Layer 19 of a small transformer language model trained on English Wikipedia (23 layers, counted from 0, width 128).
Take only the direct path to the model's output, skipping the later layers: a vector added to the residual stream pushes a token's score in proportion to its dot product with that token's output vector.

Output vectors of the tokens that the questions are about. A number n stands for (n - 500) times 0.0011.
" 70": 556 531 435 317 420 498 530 407 594 415 455 599 625 544 594 408 583 568 436 569 453 618 486 418 454 450 581 449 579 410 553 513 482 604 423 460 478 570 643 445 410 565 493 418 473 372 494 608 510 468 580 664 516 646 569 347 385 469 424 440 437 467 526 577 441 517 594 555 544 332 521 511 642 542 412 476 443 479 456 409 510 663 496 372 587 567 516 643 421 576 481 490 423 490 447 529 739 527 493 450 474 438 303 495 506 419 454 472 457 574 687 381 639 633 562 457 447 565 510 423 377 487 429 557 559 398 479 509
"att": 551 469 450 507 626 567 428 347 380 510 278 706 704 518 528 509 412 498 466 454 645 482 468 572 415 525 412 437 415 431 590 609 484 472 537 601 462 347 321 450 535 643 545 421 681 427 312 397 636 656 574 737 291 330 577 456 445 677 574 259 447 478 460 641 670 604 684 534 363 504 499 434 461 603 309 576 564 292 324 351 524 401 461 493 414 496 599 462 315 531 483 478 358 583 499 171 781 418 455 481 760 345 639 593 717 469 400 604 601 443 515 506 615 520 595 454 787 533 587 308 511 269 622 637 552 624 465 374
"aint": 676 615 597 542 314 726 560 283 294 331 242 629 337 727 567 520 531 533 631 243 770 506 461 636 229 184 434 602 616 629 466 440 601 460 590 422 195 249 481 320 530 576 609 243 687 350 608 509 727 560 402 359 641 413 572 598 368 516 524 239 198 354 519 530 525 833 732 589 366 440 328 444 529 551 552 393 398 417 560 425 341 510 169 506 396 581 546 652 528 620 610 470 317 449 624 404 627 502 60 282 469 676 641 691 551 686 520 504 639 544 648 685 708 533 420 447 506 496 708 473 490 574 607 470 482 672 649 410
" 35": 591 515 459 466 485 549 467 444 576 444 455 562 477 496 546 388 595 469 472 591 460 511 483 494 496 479 479 398 617 475 577 538 425 605 501 443 469 514 591 256 477 455 473 486 553 447 455 568 517 456 408 736 485 636 425 450 414 519 494 348 430 472 529 708 453 529 597 614 498 447 481 509 621 621 515 501 494 522 564 344 588 645 496 319 656 505 539 503 360 514 459 490 461 356 508 451 636 573 432 472 454 462 372 459 521 438 451 453 506 548 643 383 640 655 668 440 447 556 350 380 423 496 382 678 548 598 474 508
" Confeder": 642 399 266 658 393 685 589 350 338 416 366 588 655 501 688 451 577 342 422 521 468 477 254 443 264 310 522 531 682 462 531 491 407 593 559 589 302 479 569 332 399 518 477 431 633 389 374 599 658 576 542 401 510 497 633 423 593 521 521 271 381 468 433 513 474 380 441 588 505 555 457 518 691 555 362 554 735 474 422 457 471 727 374 636 510 542 409 461 560 436 383 395 460 423 580 350 613 737 572 230 511 688 482 618 789 542 569 498 552 295 603 709 521 657 587 382 477 576 647 433 310 367 652 564 562 431 613 454
" range": 702 538 600 242 420 647 534 460 585 447 465 512 487 408 381 467 683 425 668 729 517 455 279 587 643 434 472 477 594 440 552 350 277 501 640 574 543 576 594 340 563 580 605 555 578 186 346 450 712 252 363 505 579 483 501 677 504 706 387 524 425 589 449 360 485 564 633 527 542 451 571 322 746 416 554 335 432 531 413 466 561 687 339 388 689 535 608 571 401 384 356 532 437 515 489 251 538 496 601 549 377 457 428 613 458 530 604 463 508 439 620 584 588 504 449 466 620 392 477 395 269 553 678 467 575 415 539 491
"aru": 884 614 622 511 576 504 475 364 397 392 242 458 560 612 711 520 460 537 600 462 545 499 306 495 490 535 581 453 354 534 573 502 555 424 495 738 572 445 745 346 650 724 503 443 403 453 401 624 707 433 379 560 520 514 598 366 498 508 417 511 272 615 483 559 429 456 682 579 235 385 270 391 504 396 347 511 528 419 466 595 483 545 383 368 540 563 585 670 377 740 407 605 434 329 297 409 602 397 417 403 463 449 657 625 429 417 451 603 500 331 603 670 703 567 605 456 487 299 544 357 472 325 675 737 494 469 577 458
" include": 556 512 532 227 258 728 623 441 547 548 483 341 558 430 611 697 652 580 432 555 655 454 366 296 685 267 273 497 539 427 586 378 296 517 650 443 464 669 419 421 460 582 798 607 609 382 605 501 733 730 329 469 512 504 530 453 290 491 604 450 318 615 448 435 480 350 456 393 335 531 637 305 701 401 584 246 718 902 435 659 216 679 154 250 543 343 461 582 352 501 399 424 609 551 331 373 524 589 608 621 381 447 639 580 466 457 578 671 653 294 637 551 757 592 496 418 710 461 481 371 361 445 676 501 769 431 381 485
"burg": 832 462 612 392 486 566 396 196 372 530 262 559 493 538 739 674 622 503 610 302 752 474 277 610 489 550 686 517 563 488 320 473 517 602 523 477 277 466 518 399 497 625 409 329 430 364 561 651 548 744 497 737 310 269 666 478 478 392 493 481 483 453 411 459 489 613 389 537 449 371 564 361 759 537 550 220 657 800 703 343 553 466 425 679 573 351 410 330 638 443 420 502 628 231 441 608 683 368 677 23 622 471 340 658 647 546 649 648 578 480 596 358 672 513 627 473 644 243 505 329 327 519 540 454 494 373 566 451
"enz": 705 470 498 356 491 577 319 442 479 427 152 536 583 706 487 527 464 447 664 523 553 411 417 363 208 311 494 568 444 403 566 325 322 312 389 728 661 641 605 477 596 597 571 310 681 154 400 374 573 542 534 667 491 602 567 712 494 426 470 193 443 492 354 590 708 513 700 412 617 228 413 474 521 512 591 361 649 663 397 247 545 542 265 653 779 598 502 540 472 387 655 610 359 402 430 362 874 749 536 328 782 449 551 655 493 370 430 679 692 322 535 372 737 528 470 429 672 655 490 505 394 397 420 583 569 397 529 424
" was": 467 588 467 572 423 522 348 549 397 356 602 483 547 478 572 545 486 319 436 517 323 411 580 465 449 585 451 377 353 607 388 340 550 368 389 434 231 633 425 602 452 699 637 550 503 324 286 531 407 528 547 329 463 439 586 572 433 695 555 598 462 619 384 388 655 525 373 483 497 480 578 595 424 579 642 568 534 548 509 544 412 466 603 384 562 283 706 792 503 570 554 326 554 560 747 571 514 381 568 566 462 324 364 518 607 542 516 398 497 562 540 546 554 530 518 434 458 563 545 602 455 560 470 399 540 576 647 491
"ther": 558 599 387 486 500 285 538 462 651 556 234 520 679 673 527 519 548 376 452 293 552 482 290 330 649 303 530 529 583 328 637 606 378 515 441 560 461 376 631 561 636 642 723 344 523 444 238 515 707 623 501 593 557 248 412 574 440 439 818 669 323 498 492 442 320 454 581 390 762 511 538 427 620 526 638 372 486 719 370 553 598 566 330 510 620 307 394 677 455 364 489 578 202 405 461 461 634 593 457 328 585 419 122 646 537 380 649 503 393 417 309 719 843 630 443 482 553 330 244 499 321 353 686 644 595 642 841 531
"oth": 660 672 478 643 609 491 478 427 331 438 329 596 594 479 647 573 466 343 689 361 515 570 271 518 412 276 404 621 456 391 420 593 448 604 553 824 624 443 365 337 296 638 616 497 556 566 278 803 697 423 500 633 752 403 710 555 443 430 421 589 427 468 516 805 603 396 545 504 328 478 390 279 456 518 580 303 464 620 561 311 414 565 190 709 332 542 732 460 368 347 588 663 546 480 402 501 511 571 625 547 379 431 545 678 423 380 318 373 511 545 474 736 808 481 692 328 511 462 366 428 379 258 575 352 604 416 685 460
" world": 642 590 431 567 347 673 596 250 454 503 479 475 519 561 482 393 592 648 645 406 599 433 563 519 407 447 589 497 521 454 809 410 370 517 494 626 544 460 466 497 569 580 610 527 497 407 364 579 712 339 477 330 374 390 604 703 462 635 241 420 287 595 408 281 651 419 579 474 438 438 412 434 732 524 332 504 454 339 497 364 725 783 368 289 500 497 497 668 470 420 639 609 514 508 451 533 469 677 469 293 673 398 562 542 501 579 506 504 434 696 554 636 459 593 484 441 390 434 485 346 371 367 572 707 500 352 583 492

Output weights of attention head 2. The head adds the sum of these rows, row i times number i of z. A number n stands for (n - 500) times 0.0019.
o0: 650 475 556 526 473 703 542 467 405 387 248 659 340 517 377 578 785 612 382 511 423 444 617 572 371 551 598 361 302 475 396 614 631 283 579 268 550 238 492 496 460 502 255 616 573 409 476 511 494 753 506 554 547 407 574 508 439 621 563 448 602 428 623 304 549 513 364 543 399 414 429 433 487 689 459 706 376 692 737 299 708 387 642 445 686 636 526 626 535 445 359 233 366 501 527 515 661 423 389 418 626 361 583 468 502 546 642 531 513 227 533 374 589 800 401 442 566 523 640 454 490 522 294 468 428 460 446 823
o1: 580 590 491 437 653 348 431 485 508 412 696 598 397 380 615 379 540 353 266 551 634 616 332 406 377 386 343 335 552 666 487 477 567 440 326 552 357 501 407 557 383 548 459 467 576 235 483 604 342 573 658 349 509 508 290 588 479 406 566 428 382 603 559 729 320 466 517 566 443 540 611 588 596 722 622 571 484 554 634 554 609 565 333 444 414 444 478 535 519 403 329 620 504 626 607 407 522 572 458 665 411 525 502 414 485 558 369 485 553 398 543 704 645 346 410 447 620 417 571 520 553 422 322 493 670 623 625 703
o2: 487 583 461 593 618 365 349 631 486 593 647 598 320 548 432 359 370 637 529 619 501 535 607 449 422 438 436 616 536 546 456 411 459 331 407 486 574 405 442 542 367 539 499 351 591 477 588 804 756 501 806 427 499 595 521 299 529 499 559 420 611 504 585 449 310 542 689 319 593 602 403 314 450 559 547 431 442 522 523 404 669 376 567 480 348 549 413 506 470 622 650 570 356 428 333 232 613 410 450 393 547 394 379 437 503 315 539 597 616 545 319 354 582 594 522 628 489 383 612 392 687 426 505 539 526 444 518 908
o3: 497 608 481 473 528 667 422 593 544 417 428 621 447 577 571 494 427 597 468 363 477 449 443 462 505 544 581 807 659 515 583 407 365 401 396 423 308 539 328 607 649 627 328 317 608 296 519 460 217 303 745 687 393 495 562 507 584 447 646 501 427 363 606 550 643 484 337 572 614 322 453 571 476 633 516 464 521 589 494 403 526 288 751 300 494 402 627 634 218 502 375 306 451 459 529 448 446 577 601 401 627 357 460 540 386 630 650 659 709 401 606 445 529 543 436 270 312 476 818 464 355 717 403 475 519 614 684 648
o4: 621 739 476 546 505 644 423 548 651 608 479 644 329 533 403 292 403 429 520 543 495 471 710 501 609 609 536 259 615 602 648 459 450 488 483 589 433 615 479 621 363 542 545 514 343 428 501 575 537 542 571 434 384 550 431 460 562 734 317 430 382 511 423 342 475 572 533 574 618 485 474 401 295 416 665 536 524 493 609 503 429 476 463 637 285 591 651 565 429 407 296 569 369 557 784 377 577 462 533 511 488 427 515 364 521 461 507 434 676 474 535 610 594 474 380 390 475 542 364 349 552 394 471 506 433 667 528 323
o5: 619 436 505 512 491 514 461 463 692 526 491 492 617 529 309 806 744 430 364 411 464 351 390 523 515 506 452 547 578 633 454 548 413 607 363 257 396 312 537 342 572 393 508 571 583 509 439 443 464 389 275 500 632 508 579 573 550 605 526 285 592 529 392 534 312 289 651 408 462 570 460 557 490 321 526 431 507 586 548 540 511 608 237 470 739 668 365 619 443 555 571 779 399 375 513 488 540 529 526 435 362 644 561 732 378 452 627 629 456 475 589 548 368 640 748 506 342 356 472 551 534 487 539 593 662 452 287 479
o6: 516 349 618 336 639 506 545 702 655 499 409 505 481 505 414 786 600 407 601 476 589 530 428 446 375 387 411 467 356 637 633 492 492 584 667 517 440 536 560 560 459 462 262 261 551 588 445 527 666 433 563 518 530 418 664 456 366 439 421 442 559 595 569 410 487 452 538 553 514 642 412 526 468 516 397 389 432 657 338 646 291 456 568 501 381 633 535 454 392 549 324 684 484 638 340 528 455 507 417 596 526 544 658 649 354 398 446 520 612 465 525 543 526 517 461 570 521 464 522 588 511 586 439 479 491 537 319 239
o7: 572 495 640 669 397 445 563 443 776 662 456 594 522 583 443 296 320 683 526 521 210 600 572 493 737 546 562 442 619 288 704 574 618 655 697 551 643 680 472 585 509 282 459 484 269 674 505 613 488 500 263 515 336 508 500 220 565 370 341 432 419 461 560 544 316 501 494 593 604 474 271 366 614 490 461 311 420 425 486 497 666 583 322 547 608 613 160 284 270 623 560 601 474 333 537 362 298 490 694 835 585 457 745 424 376 405 560 553 489 354 511 728 424 422 715 483 456 470 364 319 613 399 423 758 635 485 347 649
o8: 466 203 293 639 543 481 600 384 460 593 453 517 662 641 263 565 516 628 661 465 467 401 365 519 487 585 332 378 511 373 577 217 261 555 699 479 570 646 447 553 316 528 543 656 558 502 469 592 432 651 289 438 671 463 546 657 212 366 534 476 348 323 603 582 485 530 490 418 393 374 460 507 518 417 654 641 496 568 420 704 556 489 462 382 548 505 275 595 458 514 593 667 719 660 550 572 311 375 545 568 476 681 492 577 466 615 184 501 635 501 246 640 754 446 492 594 320 623 460 648 384 457 747 342 515 397 525 647
o9: 600 541 579 541 336 597 464 529 638 428 417 386 355 311 430 411 493 529 552 580 488 492 499 646 677 386 636 360 493 360 612 543 512 432 415 622 409 399 577 442 464 527 381 439 519 507 508 473 694 661 522 563 734 564 429 391 540 250 267 577 391 416 600 508 522 527 602 458 701 690 505 416 759 568 490 258 381 249 527 493 578 90 473 560 308 714 256 449 502 312 652 461 367 641 515 683 410 774 570 609 465 565 558 574 405 568 639 363 448 696 615 597 327 280 620 410 471 284 438 455 308 430 610 470 581 733 558 815
o10: 555 461 454 266 222 463 510 677 642 634 356 669 396 504 452 464 369 406 630 495 625 601 424 497 460 693 480 525 567 456 491 360 365 655 236 397 406 530 352 586 466 558 541 149 664 371 516 489 440 557 909 629 400 440 650 540 475 464 343 330 161 484 443 630 559 641 546 415 435 356 526 630 658 488 467 452 448 340 628 316 573 383 635 532 522 470 606 517 395 525 459 493 443 495 571 419 671 642 448 464 675 554 469 531 453 435 687 668 536 454 519 260 656 538 445 511 571 624 526 458 462 538 384 551 791 320 551 693
o11: 503 438 542 363 520 528 447 585 801 520 426 475 494 556 281 378 664 447 454 431 648 446 498 509 721 499 491 453 767 442 502 576 666 604 573 561 677 620 702 333 654 512 557 449 537 626 528 614 562 463 462 420 456 459 540 528 475 596 304 758 418 645 615 247 547 338 387 293 656 498 489 347 491 729 361 545 461 415 338 439 525 403 505 547 553 487 536 694 387 611 525 383 473 447 434 503 472 330 456 650 451 429 407 260 536 570 461 393 596 648 453 460 471 599 658 385 566 455 426 491 266 470 426 592 498 217 429 538
o12: 463 511 610 261 518 632 540 523 678 453 464 721 322 496 341 434 637 634 582 679 538 409 576 466 485 583 457 618 462 524 540 467 416 451 321 348 330 564 525 433 484 615 264 358 408 526 429 670 593 597 610 493 412 529 686 512 614 658 587 469 641 440 444 523 716 475 270 566 551 534 637 525 345 432 640 642 591 537 320 591 481 675 477 513 249 455 653 483 512 484 391 500 275 407 450 489 477 503 483 417 436 456 730 326 634 567 442 457 543 593 442 525 568 459 672 429 618 481 502 518 539 426 559 313 546 394 267 278
o13: 621 548 476 652 462 740 594 504 549 456 450 582 428 407 677 636 638 579 507 596 437 446 792 500 379 493 365 514 515 334 535 368 598 340 652 376 406 291 541 421 542 594 225 439 594 294 419 447 695 559 702 490 336 296 647 544 552 473 590 469 671 364 396 652 748 557 289 551 497 286 652 550 450 565 471 517 511 204 614 532 461 449 673 748 248 334 795 586 677 267 490 333 470 768 501 459 466 674 206 412 582 319 414 567 484 545 652 602 620 421 419 580 380 303 364 381 618 463 884 506 554 521 272 282 480 624 406 340
o14: 653 617 499 637 376 455 674 530 260 248 311 479 498 489 462 733 213 474 516 337 459 533 309 409 567 550 450 466 403 365 377 563 443 568 416 677 553 391 571 471 643 520 837 529 434 473 447 512 477 674 501 460 399 596 616 471 697 645 367 498 428 352 441 398 690 260 438 499 445 423 403 536 474 382 710 499 445 551 560 499 676 323 377 481 379 474 350 662 540 556 576 539 620 386 473 509 472 531 560 505 570 565 443 630 411 562 417 640 649 297 492 669 562 467 608 664 578 405 443 571 559 601 577 524 511 680 412 264
o15: 489 541 526 439 578 659 468 289 361 208 577 666 308 488 595 471 521 653 372 478 456 509 405 458 414 542 618 675 590 578 629 432 535 658 425 522 283 282 488 449 359 522 323 258 591 482 465 421 237 338 723 567 514 664 505 404 577 423 506 454 420 658 681 570 579 498 685 734 429 353 461 615 613 528 710 628 553 561 460 386 672 636 835 427 398 550 719 654 353 411 501 503 334 253 660 645 642 459 509 383 527 354 399 599 613 376 558 501 290 431 819 360 405 444 438 488 202 670 477 404 395 623 358 461 549 502 505 551
o16: 638 585 423 371 375 506 681 601 400 645 543 557 352 734 562 349 336 687 534 409 496 297 718 784 544 421 585 283 433 686 487 754 575 600 389 515 577 424 588 748 661 508 387 501 441 465 350 513 513 473 711 283 325 628 585 260 645 525 478 377 439 542 445 496 579 469 531 441 467 456 433 507 665 463 616 666 638 340 364 217 509 436 531 584 381 381 820 626 589 497 329 415 468 662 503 393 544 547 450 225 617 520 475 601 475 369 382 596 440 485 445 485 348 307 486 575 508 470 602 612 406 529 516 372 602 565 346 372
o17: 538 598 587 321 483 745 448 602 454 469 503 482 368 590 323 688 348 366 542 441 725 487 222 486 297 507 449 548 474 591 462 421 703 498 476 637 150 479 379 655 361 422 486 277 724 265 497 637 630 438 679 403 460 544 727 577 416 526 524 513 511 458 621 325 439 283 263 686 569 447 453 506 663 523 622 311 633 555 520 346 577 232 656 471 377 474 853 406 540 434 465 566 600 454 482 455 382 381 573 581 528 538 599 588 307 644 558 605 592 329 458 559 249 624 542 666 474 455 730 585 381 588 454 543 467 551 515 512
o18: 394 486 557 514 748 419 544 604 478 709 344 500 241 531 346 435 447 700 547 534 570 504 347 382 454 440 471 485 564 434 581 521 606 483 588 546 435 502 424 751 519 528 352 336 576 497 685 517 574 305 686 642 294 481 355 392 482 467 565 472 332 559 691 596 396 521 570 679 416 195 615 508 345 466 728 524 291 530 492 516 440 493 294 515 507 561 833 622 553 500 306 439 610 377 527 568 503 480 452 530 528 553 466 660 406 409 450 459 652 444 669 461 610 672 399 559 594 713 555 379 395 566 238 570 347 349 396 548
o19: 507 451 706 548 449 342 481 531 603 616 378 362 429 454 493 346 687 408 567 318 447 426 412 451 581 554 552 302 548 412 657 432 351 583 569 500 780 645 731 571 368 575 635 821 254 598 555 492 436 498 119 537 545 635 478 427 318 515 535 700 468 479 497 228 530 572 513 449 547 664 412 576 497 528 388 639 499 697 450 419 770 651 435 289 860 536 394 486 467 673 505 498 726 430 530 692 424 447 660 702 336 374 373 120 348 423 420 363 467 584 534 481 654 559 531 380 357 518 373 419 427 639 526 529 385 352 325 746
o20: 570 587 618 456 684 397 524 137 306 629 284 313 624 542 447 462 639 513 550 557 352 423 439 366 454 404 534 658 582 784 587 698 435 365 478 525 513 517 418 700 513 624 308 276 470 602 421 244 490 432 590 497 317 446 458 406 378 617 698 461 460 665 370 325 612 732 583 533 529 558 383 530 391 583 555 491 457 664 474 515 492 339 407 199 529 331 450 660 621 526 504 522 293 491 560 666 497 376 553 403 657 517 484 476 405 509 530 596 653 540 578 722 671 394 567 385 629 485 424 481 555 637 380 512 529 434 346 756
o21: 685 455 605 410 517 390 497 428 551 587 445 443 500 561 480 312 492 365 410 550 389 622 449 444 509 379 491 421 482 523 636 506 527 484 743 687 691 733 358 430 517 362 524 582 566 595 543 599 589 490 356 516 393 177 381 545 290 632 405 418 387 454 152 455 505 516 714 627 489 587 375 369 637 523 386 393 425 502 400 623 594 653 367 534 711 428 464 626 501 534 398 763 617 693 551 502 505 460 385 679 343 599 357 550 444 701 312 489 590 622 574 563 651 504 333 363 581 355 298 424 376 539 471 581 553 488 399 797
o22: 585 560 483 684 538 535 557 653 610 612 538 254 717 400 437 451 416 357 691 535 480 543 234 773 499 412 597 443 573 452 452 532 519 372 699 728 655 713 550 482 361 332 468 595 466 619 712 484 811 469 273 508 623 563 343 480 456 474 293 578 474 252 583 536 319 479 709 465 371 499 394 521 392 372 446 434 445 503 338 609 437 296 305 596 496 382 354 487 568 631 697 621 697 300 427 668 431 411 487 663 526 518 436 405 488 408 616 420 447 769 453 612 619 649 475 346 415 536 297 470 563 440 486 464 370 589 307 583
o23: 511 411 549 545 521 576 409 608 481 612 323 613 308 575 246 345 564 544 448 547 373 482 632 674 808 351 646 317 431 265 660 473 565 644 561 536 965 753 484 266 469 386 453 647 477 799 556 385 452 568 440 510 716 379 338 389 263 595 563 565 424 485 703 388 435 514 612 351 508 429 440 406 486 460 483 406 558 426 581 478 443 850 361 372 557 764 282 423 441 398 525 373 732 426 382 407 362 339 565 646 507 508 440 411 482 583 623 456 445 541 629 589 666 644 434 372 491 474 257 527 475 392 497 693 479 455 437 752
o24: 446 454 529 426 551 234 518 637 476 453 565 291 558 572 520 584 424 420 600 626 554 511 400 475 621 425 341 581 541 530 463 565 461 559 424 482 577 575 670 468 705 384 592 384 635 477 521 543 634 724 435 533 553 469 645 591 375 442 593 618 557 637 403 598 344 378 445 656 530 465 610 279 256 648 524 362 340 592 362 504 467 176 382 506 381 463 546 504 419 650 240 496 468 551 477 498 701 292 468 398 489 663 366 313 565 490 350 512 667 629 619 545 462 538 511 377 418 512 464 533 541 403 661 652 475 393 577 691
o25: 161 260 506 340 484 332 474 638 634 492 294 551 407 407 386 493 571 388 391 439 421 487 432 635 601 521 342 332 700 686 492 712 496 412 696 505 639 534 377 206 541 646 636 383 710 857 574 550 502 507 609 237 634 641 431 498 356 441 569 750 446 594 246 400 452 357 338 364 469 533 319 448 419 483 661 418 444 563 460 587 325 692 564 467 703 485 466 635 397 313 889 648 417 499 419 374 345 447 464 679 341 669 273 573 455 536 542 628 494 566 530 591 746 681 300 467 521 524 268 617 456 505 591 662 676 451 477 735
o26: 364 505 605 540 567 478 487 310 394 408 458 554 583 445 612 683 582 521 402 426 518 480 457 341 472 458 460 574 419 270 338 492 474 321 661 382 235 501 575 543 579 547 632 260 677 293 474 562 597 706 753 625 512 444 524 414 729 470 503 492 458 588 397 672 618 448 302 504 492 465 682 631 641 584 381 437 384 562 539 500 370 203 725 412 566 413 558 513 538 684 367 320 301 517 539 227 620 590 454 585 679 477 507 473 604 665 528 489 537 533 445 320 598 543 595 489 591 387 831 496 386 471 669 605 319 564 364 381
o27: 386 571 549 460 568 425 450 375 589 542 520 481 422 418 566 311 657 546 451 408 445 565 588 627 705 451 482 272 470 542 406 544 695 426 454 333 402 538 608 418 528 600 634 464 515 403 520 495 559 541 123 552 493 589 375 328 534 605 294 564 514 806 457 602 476 783 762 616 609 494 433 414 518 556 665 449 356 492 673 368 472 515 515 293 388 492 226 374 598 568 315 615 469 699 630 564 388 669 499 757 449 552 610 63 422 382 663 373 427 410 597 541 719 374 565 542 583 511 356 449 494 593 427 564 443 584 385 477
o28: 383 630 630 345 503 518 411 491 430 567 623 465 593 240 513 543 284 569 448 677 466 574 608 526 533 532 452 604 449 504 546 335 605 496 654 552 348 433 599 382 607 433 506 292 353 528 624 495 748 321 567 461 439 430 677 531 543 576 522 461 644 362 615 452 411 350 411 499 401 470 382 554 372 296 428 326 683 344 426 559 714 466 390 623 547 500 736 410 743 560 555 620 492 562 444 376 438 509 606 507 519 535 553 656 544 309 650 568 644 621 261 491 476 793 324 290 539 535 495 463 287 603 432 658 470 323 430 594
o29: 509 498 543 560 494 446 454 521 480 620 630 581 610 269 500 514 486 681 449 417 409 659 513 719 602 309 578 493 469 618 286 537 437 471 599 427 576 591 477 430 556 451 557 606 420 481 502 433 490 333 423 333 492 441 385 462 452 402 474 521 554 520 664 547 496 645 654 532 419 548 329 667 475 335 461 501 503 529 487 565 643 829 487 522 475 421 394 415 503 486 590 622 653 374 316 536 409 462 511 523 603 482 490 313 430 290 681 478 388 512 486 611 529 575 419 444 390 460 501 427 560 580 387 591 473 673 492 441
o30: 564 566 562 610 447 347 531 608 423 582 188 495 547 372 416 419 612 514 402 611 371 414 607 523 692 413 470 260 549 311 474 440 495 389 478 450 554 377 814 664 366 451 364 584 442 568 688 685 711 619 427 666 536 584 583 482 465 634 576 683 803 510 556 267 514 493 678 485 395 513 520 297 440 465 323 480 548 554 356 414 429 767 575 420 521 527 271 598 387 419 435 509 461 791 397 472 477 325 351 673 429 533 542 217 459 469 548 365 372 513 546 441 608 529 508 664 542 613 529 754 541 663 512 463 489 384 335 335
o31: 527 439 508 561 432 647 608 176 590 474 684 533 533 553 531 588 491 576 458 629 596 419 576 365 399 460 585 550 488 422 680 520 617 500 594 356 367 477 554 394 521 593 406 422 633 412 483 394 443 508 468 699 448 407 489 560 487 653 662 537 745 363 360 750 449 562 465 725 592 413 744 418 515 516 275 503 310 525 632 235 528 381 513 511 470 462 583 423 435 598 457 423 401 598 508 378 468 531 563 385 434 322 529 551 412 479 549 629 496 439 632 324 328 354 545 654 531 430 627 548 424 630 641 184 368 583 587 358

Each question shows a token from some text and the vector z that the head gathered there. A number n stands for (n - 500) times 0.0063.

".": 557 474 457 574 516 438 473 502 438 477 664 645 543 474 422 661 655 556 513 525 439 487 388 470 475 544 612 588 390 424 503 532
Which of these tokens does it push up most? " 70"

" no": 527 479 637 504 480 515 472 524 537 516 550 559 535 423 486 515 565 557 465 475 427 458 540 537 615 509 479 491 545 482 555 522
Which of these tokens does it push up most? " 70"

" at": 424 551 411 684 456 503 511 581 536 683 519 484 617 534 298 627 559 634 532 556 464 502 555 665 500 527 441 453 356 473 447 481
Which of these tokens does it push up most? " 35"

" Kong": 529 321 374 575 334 549 561 480 461 522 490 527 434 443 489 746 488 535 628 451 655 430 586 299 563 604 571 499 366 453 371 504
Which two tokens does it push up most, strongest first? "burg", "aint"

",": 555 343 432 574 480 451 487 569 539 515 461 479 513 574 526 467 573 577 561 517 589 495 578 457 549 416 468 466 627 448 622 548
Which of these tokens does it push down most? "ther"

" publications": 368 461 601 386 706 489 518 608 358 454 393 384 614 531 520 433 561 558 447 611 488 662 399 479 326 473 408 475 676 505 647 398
Which of these tokens does it push up most? " world"

" Second": 509 615 457 683 584 629 499 337 494 439 540 411 524 604 502 636 447 661 507 371 519 471 372 494 466 581 488 453 514 455 495 563
Which of these tokens does it push down most? "aru"

" Vo": 534 566 582 592 544 470 503 515 552 525 512 543 485 461 531 502 555 627 439 470 452 523 515 532 515 523 512 556 497 464 537 463
Which of these tokens does it push down most? "burg"

" an": 469 497 717 436 451 496 426 512 493 560 515 533 431 436 538 476 569 488 431 493 506 529 535 573 591 494 505 535 499 540 558 490
Which three tokens does it push up most, strongest first? "ther", "aru", "oth"

" master": 431 544 551 543 505 359 466 348 441 461 596 464 465 600 474 559 617 492 525 398 460 477 475 389 433 327 517 388 573 468 464 498
Which of these tokens does it push up most? "att"

" trans": 506 461 499 502 577 486 404 593 449 594 546 566 624 348 512 505 604 533 669 560 625 481 581 673 478 550 472 598 503 471 535 438
Which of these tokens does it push up most? " 35"

"t": 508 551 464 634 432 550 574 513 573 471 569 511 535 438 612 468 559 593 563 477 475 502 491 514 579 455 543 487 476 469 478 432
Which of these tokens does it push up most? "enz"

" the": 396 584 304 606 443 584 513 371 431 478 469 413 541 629 518 615 515 629 564 388 476 498 467 444 408 447 434 391 507 460 512 567
Which of these tokens does it push down most? "ther"

" their": 479 459 587 637 446 499 536 564 542 526 531 594 560 425 555 488 564 599 499 503 572 512 520 560 604 557 561 502 483 463 534 498
Which three tokens does it push up most, strongest first? "ther", " include", "aru"

"-": 421 473 531 566 444 357 444 463 556 573 459 554 466 349 522 451 453 519 558 527 612 435 604 503 620 629 387 401 369 415 427 522
Which of these tokens does it push up most? "ther"

"=": 418 468 339 506 573 305 453 485 273 625 485 552 412 645 577 658 684 551 632 407 543 563 572 582 404 505 456 520 687 661 495 470
Which two tokens does it push up most, strongest first? " world", "aint"

"cho": 400 446 605 426 470 581 430 462 530 478 377 563 483 273 684 392 536 592 389 442 547 428 575 595 494 658 458 360 382 346 547 435
Which of these tokens does it push up most? "ther"

" edition": 593 525 593 564 475 507 547 560 528 513 617 645 557 408 510 514 683 632 466 650 569 518 480 469 644 562 488 522 430 419 471 450
Which of these tokens does it push down most? " Confeder"

"er": 533 490 484 601 423 508 494 534 495 464 512 487 461 560 446 587 594 591 599 458 526 545 371 489 423 407 468 451 530 498 427 642
Which of these tokens does it push up most? "burg"

" by": 412 455 493 549 546 485 520 474 435 577 499 467 563 536 505 541 473 558 473 480 516 565 500 484 458 465 471 444 598 478 572 480
Which of these tokens does it push up most? " world"

"L": 602 561 666 550 462 425 500 510 559 502 584 604 485 340 549 507 578 614 406 621 536 547 495 600 659 624 492 409 380 384 472 328
Which of these tokens does it push up most? "ther"

" was": 516 475 428 627 508 453 469 552 466 465 667 649 522 417 424 662 566 539 533 559 503 495 418 516 512 517 577 588 400 443 446 524
Which of these tokens does it push up most? " 70"

"\n": 465 510 341 465 613 363 428 509 351 602 501 568 447 616 547 623 683 533 591 390 525 615 518 552 389 501 459 523 623 608 486 446
Which three tokens does it push up most, strongest first? " world", "aint", "att"

" of": 394 534 454 563 506 453 510 488 496 446 619 428 475 449 495 458 533 510 591 379 423 512 495 559 597 461 585 499 465 463 521 573
Which three tokens does it push up most, strongest first? "att", "enz", "aint"

"E": 579 570 577 542 446 465 596 509 532 492 618 563 519 399 521 507 632 609 474 569 526 475 492 447 528 547 479 433 412 485 503 386
Which of these tokens does it push up most? "enz"

"s": 437 556 484 499 527 450 519 483 508 478 573 559 528 480 496 464 543 502 521 465 468 573 462 529 456 444 528 484 495 514 493 406
Which of these tokens does it push down most? "burg"

" par": 528 486 545 502 474 560 529 549 456 482 462 524 509 482 514 491 541 512 515 480 503 521 533 518 521 507 459 471 529 469 568 432
Which of these tokens does it push up most? "aru"

" Germany": 439 414 427 468 418 504 473 585 504 606 529 424 506 540 525 527 583 563 611 522 569 507 575 474 390 436 452 539 606 480 556 561
Which of these tokens does it push up most? " world"

" valid": 451 466 569 506 492 432 503 564 509 476 510 493 525 468 555 489 558 528 439 475 453 487 571 465 545 455 519 511 466 483 518 461
Which of these tokens does it push down most? " range"

"ted": 523 544 490 540 604 530 482 503 456 593 575 565 660 474 454 522 669 533 494 599 505 562 381 443 386 484 521 617 303 362 453 497
Which of these tokens does it push up most? " was"

"ows": 510 448 543 534 459 445 456 511 542 455 550 520 502 417 529 517 624 502 522 571 547 539 557 440 623 492 478 515 487 469 441 470
Which of these tokens does it push down most? " Confeder"